Layer 5 of a small transformer language model trained on English Wikipedia (13 layers, counted from 0, width 64).
A neuron adds its activation times its output weights to the MLP's output. To switch it off is to set its activation to zero at one token and run the rest of the model.

Output weights of the MLP neurons that the questions are about. A number n stands for n times 0.0065.
n8: -12 25 -13 -22 -16 32 -8 -12 -8 15 42 19 8 -16 40 4 -31 36 3 29 -2 -63 -48 10 14 -50 6 23 -43 6 21 8 8 -22 15 -62 -39 -22 2 -31 12 7 36 -2 -12 18 10 -2 -15 -17 6 23 -19 52 90 -3 -11 -15 -16 -17 -48 34 7 -16
n33: -35 -4 -40 47 26 -20 -46 -25 39 24 -11 45 3 8 -20 9 -34 20 60 22 32 -10 -7 -42 -31 45 -27 3 21 4 -14 -11 26 27 41 -42 36 20 -16 -8 -3 -15 -14 32 6 -65 56 -10 -33 3 14 32 15 -14 -28 -14 -45 37 -1 5 12 -35 4 -60
n57: -56 11 22 -45 26 26 73 28 -18 -95 17 -39 -10 9 15 -35 31 -30 -13 87 24 -15 -8 -2 41 17 43 -47 22 -27 3 29 4 39 70 -74 -13 8 -65 -22 -63 -17 45 -11 -3 11 -54 -20 23 4 40 26 -49 -8 27 10 -28 3 -4 3 -14 -50 88 38
n74: -17 -9 -17 6 19 6 32 -28 4 32 -2 42 7 -22 -35 6 -10 0 -17 14 0 -3 -12 -2 19 -16 10 -3 -2 18 0 2 15 4 -10 16 -20 -20 -5 -2 -13 20 11 24 -15 26 -22 7 7 -19 -38 -33 5 4 11 18 13 24 -8 21 2 -7 -18 13
n78: -87 -30 8 46 -14 8 38 21 59 -2 -8 -63 23 -17 3 -32 -11 -11 -3 20 17 12 12 15 31 14 -23 23 26 49 -3 -33 -66 45 40 12 4 29 -28 -22 -5 -36 31 -13 -41 44 8 -1 -42 -12 12 7 7 31 14 16 -14 -31 -1 11 -16 -23 -1 3
n80: 26 -13 14 4 8 -57 -1 48 18 -4 25 12 -53 -18 -11 13 -58 -2 18 11 16 -7 -6 -4 18 -17 78 44 0 9 22 9 -32 -8 -6 14 34 6 49 71 -24 39 -14 11 -23 -17 -51 2 -19 -50 2 32 -6 -16 79 -64 0 17 -91 0 -40 -15 63 -80
n90: 48 31 53 -14 -8 -6 -4 -19 15 16 4 -16 -20 -37 8 5 8 14 0 -1 5 -1 25 -46 10 26 0 61 -39 18 9 -6 -8 12 -1 12 -21 3 27 -9 -17 0 9 -12 20 -24 5 -8 9 -58 3 2 -6 6 12 18 -13 -40 -21 -21 -3 -5 13 -12
n128: 26 14 -9 26 16 41 27 3 -22 -7 -11 8 -41 4 2 -41 1 -14 23 25 10 -7 43 -28 17 -57 4 23 -62 21 8 10 18 10 2 20 20 -5 -8 -2 -3 -11 -21 25 35 -14 -44 -10 -5 -18 -14 15 -51 -21 -19 8 16 -37 21 -2 9 34 -2 5
n139: -10 -17 11 0 8 -1 -25 15 29 14 17 -11 34 28 34 37 -41 16 -23 18 12 -6 -25 66 -4 -49 -47 -6 22 -29 -68 22 -14 6 -6 -42 -6 3 -19 -19 -37 10 15 8 37 16 -42 40 -33 37 4 -1 24 0 1 34 6 12 3 -24 -16 27 -34 -26
n185: 20 -17 16 -20 30 -19 26 -14 -5 12 5 16 17 -35 -3 -8 22 25 -11 -24 -11 -22 -2 16 -21 3 -13 14 -15 -5 30 -11 44 -16 -38 -27 -17 6 -2 -28 -6 12 -20 -8 21 -6 0 10 4 16 -5 -9 17 -1 3 -7 -3 5 -33 1 25 16 27 9
n191: -37 -33 46 0 -73 73 57 -58 -35 33 30 -54 28 -87 -16 -45 -62 -6 -34 -12 43 10 51 -21 -1 -79 18 -26 -20 32 43 -24 26 -12 0 -62 -38 -10 29 27 -49 -24 -21 50 -33 57 -5 49 11 20 23 -60 32 8 63 -5 87 35 -2 12 20 -43 21 69
n197: 9 -37 12 22 21 -66 21 -27 -9 28 13 -15 -18 15 13 8 -74 51 2 -30 38 9 -12 4 11 -7 -4 -40 23 23 -18 -23 6 36 22 20 -8 -29 -11 10 22 12 -6 -31 11 5 -23 -1 11 3 11 -21 -2 -3 33 28 3 9 -52 13 -11 27 -4 13
n205: 8 27 -3 -28 45 -25 -26 -8 40 -24 27 8 14 -27 -2 13 -36 -21 45 -23 -28 37 5 6 12 17 -7 7 -12 20 20 -8 -44 7 -19 32 4 -17 -21 -27 7 20 16 -18 -2 39 -23 8 -22 20 12 -26 30 -16 -9 -56 21 23 -37 -2 -8 -7 39 -14
n216: 1 -17 4 18 40 27 -3 -6 -6 7 15 -27 -16 -11 -1 9 36 15 -9 -10 -32 -36 12 -13 -14 -9 -5 14 -15 -7 23 17 -23 -23 2 7 -2 -2 5 23 -33 17 19 -23 18 -14 10 13 -1 1 -25 22 -19 -2 -16 16 36 41 -7 28 -9 0 -58 -27
n221: 2 -12 21 23 -44 9 -5 -22 -2 17 27 13 4 -27 3 2 10 -11 -17 21 17 12 3 -18 1 -7 15 28 -25 -7 5 -17 13 -12 6 -1 -12 13 -24 5 -27 19 19 19 22 11 -7 -23 -5 -12 7 -12 7 17 7 14 -31 9 -3 2 16 -6 20 -12
n235: 18 27 -25 -9 31 -24 37 -26 23 6 -24 3 -13 -18 -21 20 32 3 46 11 -29 11 -28 -1 3 -28 36 -6 -32 10 18 20 5 -30 17 1 -22 -3 -26 -14 -15 9 21 16 0 44 20 -7 35 2 -15 55 -18 -28 -13 -9 -16 24 53 -15 -49 -32 21 -39

Each question names a token from some text and the token that comes next. It shows the activations a of the neurons there, in the order above. A number n stands for n times 0.004.

Then comes g, the gradient of the next token's log-probability with respect to the MLP's output, scaled to length 1. A neuron's effect is roughly proportional to its activation times (output weights . g). A number n stands for n times 0.0051.

"struction", then "s"
a: -36 0 0 -42 -37 -1 -15 -9 -2 5 0 -40 -10 -10 -32 -10
g: -2 40 21 -37 -12 -12 19 -2 -1 -9 -23 12 -10 7 8 -24 -3 12 41 -29 37 56 9 2 -26 12 37 12 37 -12 4 -13 -11 16 -2 58 -24 20 3 24 -17 12 -24 -37 -25 30 23 0 -15 -13 8 8 -67 -62 9 -5 13 -13 -41 10 -12 -21 -2 3
Switching off which neuron hurts the next token most? n8

"in", then "ist"
a: -4 -1 -40 -43 -41 -21 -28 -5 -16 -41 -17 -12 -28 -18 -39 -4
g: 43 -65 33 50 -13 2 -8 2 -7 23 -20 13 16 17 -17 39 -3 -15 7 28 -10 -23 18 -5 -6 0 -14 -14 18 -21 -21 -18 -21 2 -1 -33 -13 64 27 -13 -18 -48 3 -20 -3 25 41 -13 33 19 4 -4 -46 -1 16 -13 16 -57 -10 15 4 -1 27 -11
Which neuron, switched off, raises the next token's probability most? n78

"sa", then "ur"
a: -1 -2 0 -42 -5 -2 -27 -9 -20 -42 -3 -19 -42 -8 -32 -1
g: -5 -14 15 -2 -4 15 -6 -21 -19 5 11 20 -41 -2 -28 26 26 6 -11 46 8 -32 -25 -20 36 -34 -13 -13 57 -25 12 -18 -34 25 19 -20 -16 5 4 10 66 -28 -15 33 24 17 -35 -17 17 16 -4 -1 9 16 -40 -33 -12 48 1 -46 -9 10 23 15
Switching off which neuron hurts the next token most? n90

"year", then " "
a: -30 -5 -41 -43 -38 -16 -22 -19 -21 -39 -12 -19 -22 -7 -7 -4
g: -18 -24 -19 0 -24 -5 -7 1 -5 46 9 21 -13 -16 -56 41 40 24 -1 34 -6 -23 -6 -33 37 17 -14 2 4 -23 18 -29 -44 31 20 -12 6 -15 -2 15 52 -29 -9 51 26 7 -30 4 -20 3 5 -4 -8 39 -12 -9 8 43 -11 -51 11 9 -14 -29
Switching off which neuron hurts the next token most? n57

"n", then "ative"
a: -2 0 -13 -41 -42 -39 -23 -8 -25 -21 -27 -28 -42 -6 -42 0
g: 24 21 3 5 -6 -10 -19 53 20 7 -18 63 -1 -10 10 33 11 -27 -56 7 24 -41 33 -8 -5 -25 -30 -21 10 13 1 -1 -38 17 14 -41 -15 48 14 -3 -13 -47 -5 -17 19 7 23 34 4 -26 17 12 -34 28 4 -10 8 21 -2 -38 -30 19 -28 -2
Switching off which neuron hurts the next token most? n205

" re", then "port"
a: -1 -1 -7 -35 -8 -26 -31 -41 -5 -42 0 -39 -38 -22 -42 -39
g: -9 -7 4 -29 -1 -4 -17 43 45 1 -12 24 -38 15 -8 17 6 -32 0 21 13 -42 4 -29 22 23 4 -3 27 4 -5 44 -18 -37 35 -35 2 47 13 -6 35 -52 8 13 -2 1 -19 -17 -22 -15 -30 -9 -31 -24 1 -18 -12 53 44 8 6 -12 40 -27
Switching off which neuron hurts the next token most? n197

"c", then "ing"
a: 0 0 -19 -40 -24 -19 -12 -7 -42 -35 -5 -24 -35 -9 -38 -29
g: 1 -2 1 -22 -30 -9 24 1 -18 -8 -18 9 19 2 40 -48 11 -12 28 -36 24 9 6 3 -29 -58 -13 15 -21 19 24 25 50 -6 -53 19 10 32 2 10 -31 9 -24 -30 -10 -25 12 -18 11 -2 2 -38 40 -6 25 15 6 -1 -12 57 55 -12 -1 -23
Which neuron, switched off, raises the next token's probability most? n185

"\n", then "The"
a: -1 -6 -11 -33 -9 -40 -38 -25 -23 -27 -33 -40 -41 -30 -42 -40
g: -39 -4 -35 -47 8 11 31 19 -3 12 5 -13 7 -35 31 -27 14 -38 -23 -20 7 37 -29 -2 -14 -30 8 59 -38 5 -22 5 -9 -10 7 -14 7 7 32 11 -27 -27 27 23 46 -33 23 13 3 34 8 -4 42 24 7 2 34 -17 11 -49 -8 24 -3 -23
Which neuron, switched off, raises the next token's probability most? n191

" a", then " Bur"
a: -5 -1 0 -43 0 -8 -42 -41 -11 -34 -1 -39 -42 -15 -38 -32
g: -20 -12 17 -7 -5 24 -26 -5 38 7 3 6 -12 -45 -12 8 15 19 -14 39 -29 10 15 -28 38 17 -19 -27 0 -46 17 10 -38 63 1 1 45 -37 -14 -7 48 -27 -12 32 -3 1 -23 -18 25 17 -5 2 9 32 -32 -16 -20 41 4 -44 25 -4 9 -28
Which neuron, switched off, raises the next token's probability most? n205

" I", then "chi"
a: -5 0 0 -37 -2 0 -30 -12 -3 -37 -37 -25 -17 -9 -8 -14
g: 13 27 -22 26 7 5 -19 -9 35 -16 23 6 -2 -29 -5 -8 -27 -48 -7 -29 7 27 15 1 -37 25 21 -6 15 -12 7 29 25 -47 -14 -23 -22 -23 32 -9 -48 8 9 -37 -22 27 33 -8 -19 -3 -6 10 46 -8 2 24 4 -19 -61 18 48 14 13 44
Which neuron, switched off, raises the next token's probability most? n191

"z", then "er"
a: -1 -6 -4 -19 -34 -17 -18 -14 -38 -39 -42 -2 -31 -1 -27 -29
g: -1 13 -11 -25 -20 20 7 -25 27 -33 -5 32 -28 -36 -22 13 -25 3 18 -30 13 6 -18 31 15 -26 30 38 12 -1 -44 8 -3 -15 -2 -43 23 20 18 28 -39 -2 5 -2 -21 26 4 -6 37 27 18 -18 -17 -1 3 31 53 -36 45 -36 20 16 -22 -47
Which neuron, switched off, raises the next token's probability most? n191

" end", then ","
a: -18 0 0 -26 -15 -18 -39 -3 -3 -41 0 -30 -11 -25 -35 -8
g: -7 0 24 -22 7 -17 5 -13 1 -31 -3 -17 41 32 28 -56 -5 -35 18 -43 16 57 40 10 -31 17 8 -13 -11 -3 -57 0 25 0 17 -7 -5 15 -28 11 4 -13 -22 5 2 2 -21 14 10 -1 -23 -9 -48 -29 41 37 45 35 -23 32 -5 0 -15 8
Which neuron, switched off, raises the next token's probability most? n197

"il", then "a"
a: -1 -40 -1 -40 -37 -23 -30 -2 -17 -31 -7 -31 -34 -41 -43 -9
g: 48 -10 -20 -40 6 -23 17 -19 0 -14 -53 -7 -38 -7 -1 22 1 7 -15 -6 8 -3 4 -12 26 -48 23 9 -40 -10 20 34 -15 3 3 -8 -15 -30 -46 18 36 24 43 26 -13 33 -19 35 4 31 15 16 -30 -5 5 43 -16 21 -54 8 22 -6 26 -14
Switching off which neuron hurts the next token most? n33

" Go", then "d"
a: -12 -4 0 -36 -3 -27 -42 -2 0 -42 -18 -39 -31 -14 -28 -10
g: 2 -37 18 0 -38 -7 -14 -15 3 24 -23 -1 -24 -28 -6 17 23 20 -26 31 0 -20 0 -8 39 -36 -6 -2 1 -17 56 -15 -18 41 -18 7 -3 3 12 14 60 -36 -16 47 21 -22 -19 13 -2 35 29 -16 0 30 -39 -38 -13 41 19 -48 14 0 -10 -1
Which neuron, switched off, raises the next token's probability most? n191

" as", then " a"
a: -1 -1 -20 -27 -16 -20 -40 -36 -22 -32 0 -35 -42 -37 -38 -8
g: -20 -69 -5 -17 25 5 -24 20 -10 -7 34 -20 29 3 -11 -27 -14 15 -2 10 30 -17 11 22 -34 13 2 4 11 -20 -14 45 5 5 -21 -16 -13 -23 -1 -34 -1 26 55 9 -39 -12 31 26 0 -29 -38 -4 33 45 26 43 4 9 -2 11 -1 -48 20 -33
Switching off which neuron hurts the next token most? n128

" who", then "l"
a: 0 -2 0 -43 -7 -29 -34 -15 -22 -34 0 -24 -42 -6 -37 -29
g: 5 41 13 21 -40 8 35 -3 -10 -27 17 14 24 -17 3 37 6 40 -11 60 -24 -2 -7 -3 14 -11 -12 -5 -41 18 6 -14 -18 -26 -31 4 -11 36 10 -4 0 14 -55 13 -58 24 0 -17 2 11 6 40 -21 -33 -20 -33 15 -24 -3 1 -37 9 46 23
Switching off which neuron hurts the next token most? n197

"t", then "ation"
a: -2 0 0 -43 -41 -35 -36 -36 -6 -41 -2 -41 -29 -2 -29 -41
g: 27 24 38 3 -3 -18 -26 24 8 32 -21 18 26 32 -2 -26 -40 11 33 39 -6 22 2 18 4 15 12 -12 -20 -18 -8 15 -9 46 -5 -43 -9 -11 -29 43 2 -24 32 -38 3 11 -39 55 4 -42 1 5 -7 -34 -27 8 6 -55 -7 -3 14 -25 -26 -5
Switching off which neuron hurts the next token most? n185

"in", then "il"
a: -2 -8 -23 -40 -36 -30 -34 -9 -30 -42 -31 -6 -38 -21 -42 -7
g: -25 24 24 -16 36 -13 -21 4 8 -8 -21 -33 23 -20 16 -8 -18 -9 7 -27 9 -20 -8 6 -10 10 -4 18 -20 14 -25 7 30 -13 -12 1 19 21 33 -14 -28 67 0 -33 -10 11 24 -29 26 -31 -12 -4 -19 -15 12 36 -45 -46 34 73 33 -29 2 17
Which neuron, switched off, raises the next token's probability most? n90

"),", then " who"
a: -2 -1 -14 13 -32 -37 -42 -35 -42 -42 -5 -38 4 -28 -37 -18
g: 2 -38 1 1 -11 -30 -10 -3 17 27 7 16 -27 -20 -44 -2 27 -11 -31 41 -7 14 -4 -19 15 -28 6 11 25 -34 -30 -33 12 39 -20 3 37 -30 16 30 16 -31 3 46 36 -7 -4 10 -24 -27 31 1 21 21 -44 7 -16 -54 40 -8 -6 15 16 38
Switching off which neuron hurts the next token most? n216

"s", then "ual"
a: -1 0 -11 -42 -27 -10 -17 -6 -9 -39 -2 -27 -42 -7 -41 -1
g: 29 -19 8 3 28 -15 -13 2 -26 10 41 37 -26 -6 -28 45 18 11 -22 25 -15 -21 -16 -34 31 1 -20 30 20 -25 29 -10 -18 23 26 -7 -1 -22 -13 -6 32 -41 2 15 25 -1 -14 -2 9 -10 -13 -34 7 -9 -46 -39 18 45 -4 -38 -22 31 -25 61
Switching off which neuron hurts the next token most? n78

"t", then "ent"
a: -3 0 0 -41 -22 -33 -38 -27 -10 -38 -2 -27 -35 -1 -33 -42
g: 21 8 -14 56 -14 -7 11 -34 -4 16 -36 -12 11 5 15 -22 -24 -37 37 15 9 -6 -6 35 13 -8 19 -23 40 5 3 4 -7 -25 -16 17 -9 -35 3 -14 -28 23 9 -48 -48 23 48 47 1 -8 16 9 -49 -16 53 25 -2 -19 19 18 4 -11 -29 -23
Switching off which neuron hurts the next token most? n185

"et", then " time"
a: 0 -9 -38 -42 -22 -36 -42 -15 -4 -42 -13 -14 -37 -1 -34 -39
g: 21 -41 6 10 -28 -3 -17 -30 -4 35 25 31 -9 18 -18 37 12 49 -36 43 -19 -7 -16 -3 13 -9 -29 -5 10 -18 -9 -51 -3 39 16 13 -40 -21 -4 -26 31 13 2 -23 39 -12 20 -8 9 25 15 -48 2 35 11 39 24 -11 16 -38 -23 -6 -32 -12
Switching off which neuron hurts the next token most? n80

"er", then "."
a: 0 0 -5 -32 -40 -23 -31 -3 -15 -34 -7 -22 -36 -1 -39 -6
g: 25 -55 33 24 10 -25 16 -3 0 46 8 3 -18 -8 -4 -9 30 -38 -6 27 -8 -14 -2 -21 9 3 0 26 -18 12 -35 -1 -7 14 57 32 -9 21 -18 -34 -13 -23 -31 -12 34 4 -42 21 -37 1 29 -52 11 6 -3 27 20 30 3 -55 4 -15 -1 30
Which neuron, switched off, raises the next token's probability most? n78

"port", then "ed"
a: -35 -11 -8 -42 -38 -7 -32 -5 -19 -42 0 -38 -39 -29 -42 -14
g: -5 -2 -31 11 36 4 -44 -22 19 0 -45 46 -11 0 -49 -21 11 5 10 14 -42 27 -3 6 12 -18 14 22 -2 6 25 32 20 0 -23 -7 25 45 -23 68 13 33 -3 -26 -14 -13 -9 -59 21 2 -6 -12 28 -39 32 -18 -19 17 -11 0 14 -17 -3 -19
Switching off which neuron hurts the next token most? n78

" (", then "20"
a: 0 -1 -8 -29 0 -40 -41 -42 -16 -41 -2 -42 -41 -41 -34 -38
g: 5 7 13 39 37 29 -12 -6 22 12 -15 16 20 10 29 -40 -7 -5 31 -37 0 9 -8 4 -30 -9 -14 47 -8 6 -9 31 44 -7 -31 4 -20 14 25 -17 -31 -22 45 -56 -10 -30 27 2 -23 -14 -18 -11 25 -15 -14 46 -8 -24 22 40 -37 -14 -33 -24
Which neuron, switched off, raises the next token's probability most? n216

"an", then "k"
a: 0 -9 -4 -40 -43 -11 -43 -21 -19 -42 -12 -27 -21 -8 -7 -2
g: 1 4 17 17 -27 24 -8 -1 13 32 7 28 -14 8 -19 3 -6 4 -26 61 -3 -24 17 -19 29 18 0 -33 12 -43 40 -26 -36 38 31 -5 4 14 -25 27 27 -39 -4 12 24 14 -52 -22 -45 36 -20 -10 11 -5 -28 -10 -12 17 24 -55 -7 10 -21 22
Switching off which neuron hurts the next token most? n185

" ", then "34"
a: -3 -5 -1 -17 -5 -40 -39 -42 -10 11 -8 -38 -32 -3 -41 -38
g: -4 53 13 5 44 30 15 13 21 4 -8 -28 8 19 13 -55 -1 4 13 -42 -27 4 -3 -5 -27 -1 8 -4 -18 18 -22 -6 30 1 -27 13 -10 6 -17 -28 -32 35 63 -62 -11 14 -3 5 11 -39 -25 -15 13 -17 30 29 15 -34 14 49 -10 -16 4 -16
Switching off which neuron hurts the next token most? n80

" by", then " politician"
a: -5 0 -3 13 -9 -40 -41 -42 -16 -34 0 -25 -40 -37 -32 -41
g: 4 30 -31 4 8 47 -27 37 36 2 21 64 -40 21 -9 12 -17 -14 34 -9 -8 -38 18 -4 26 -5 -41 1 -36 -22 22 24 -21 3 11 -14 -28 -24 16 -2 -36 -17 6 1 0 18 15 4 34 -28 18 36 -17 26 17 -9 11 -60 -13 -13 -13 -37 10 -3
Switching off which neuron hurts the next token most? n197

"on", then " of"
a: 0 -12 -22 -37 -42 -42 -41 -23 -7 -6 -42 -19 -41 -2 -37 -2
g: 28 19 11 -16 -6 4 7 23 -25 1 9 -24 -3 25 5 -1 -7 17 34 0 9 -15 2 -8 -50 -1 -14 52 -27 7 -58 51 31 -12 -15 47 -14 -13 -21 -39 -48 -38 39 4 0 4 49 -8 -1 -29 5 9 16 -31 39 37 -12 -23 0 16 -18 3 -21 -7
Which neuron, switched off, raises the next token's probability most? n90

"ba", then "ttle"
a: -1 -15 0 -42 -13 -3 -18 -1 -26 -39 -29 -30 -38 -1 -22 -2
g: 25 -30 11 15 -37 2 -14 -45 -1 5 -26 14 -48 22 -27 25 29 7 -14 19 17 -30 0 -6 71 11 -32 -7 4 -12 37 -5 -32 23 11 -9 7 0 -12 21 26 -15 -5 43 52 10 -14 7 -10 12 3 -38 11 21 -10 -25 -36 18 28 -60 2 -12 -3 4
Switching off which neuron hurts the next token most? n205

"ure", then "ly"
a: -10 -2 0 -42 -17 -1 -33 -2 -2 -40 0 -28 -22 -1 -20 -12
g: 20 6 12 26 -28 -5 -51 -5 -19 -10 39 54 -19 -32 -6 47 6 63 16 38 -20 -6 2 -11 18 -9 5 12 9 -33 16 -36 -39 23 -1 -2 3 -17 -3 -12 20 -18 1 33 -7 22 -66 6 16 -20 11 -13 12 -2 -6 -51 -2 10 12 -33 -14 -11 33 11
Which neuron, switched off, raises the next token's probability most? n205

"ve", then " On"
a: 0 -1 -8 -42 -38 -28 -31 -39 -11 -42 -8 -19 -42 -2 -33 -4
g: -27 -11 -18 -1 51 29 31 19 10 -7 2 -43 19 19 -15 31 -20 13 38 -10 9 -6 6 -10 -1 37 -33 25 17 16 19 17 20 -6 7 -11 37 4 -34 -53 27 -9 1 15 -27 -10 -13 -30 -13 8 4 -12 -16 8 -22 -19 10 42 -26 20 37 -41 -60 -44
Which neuron, switched off, raises the next token's probability most? n78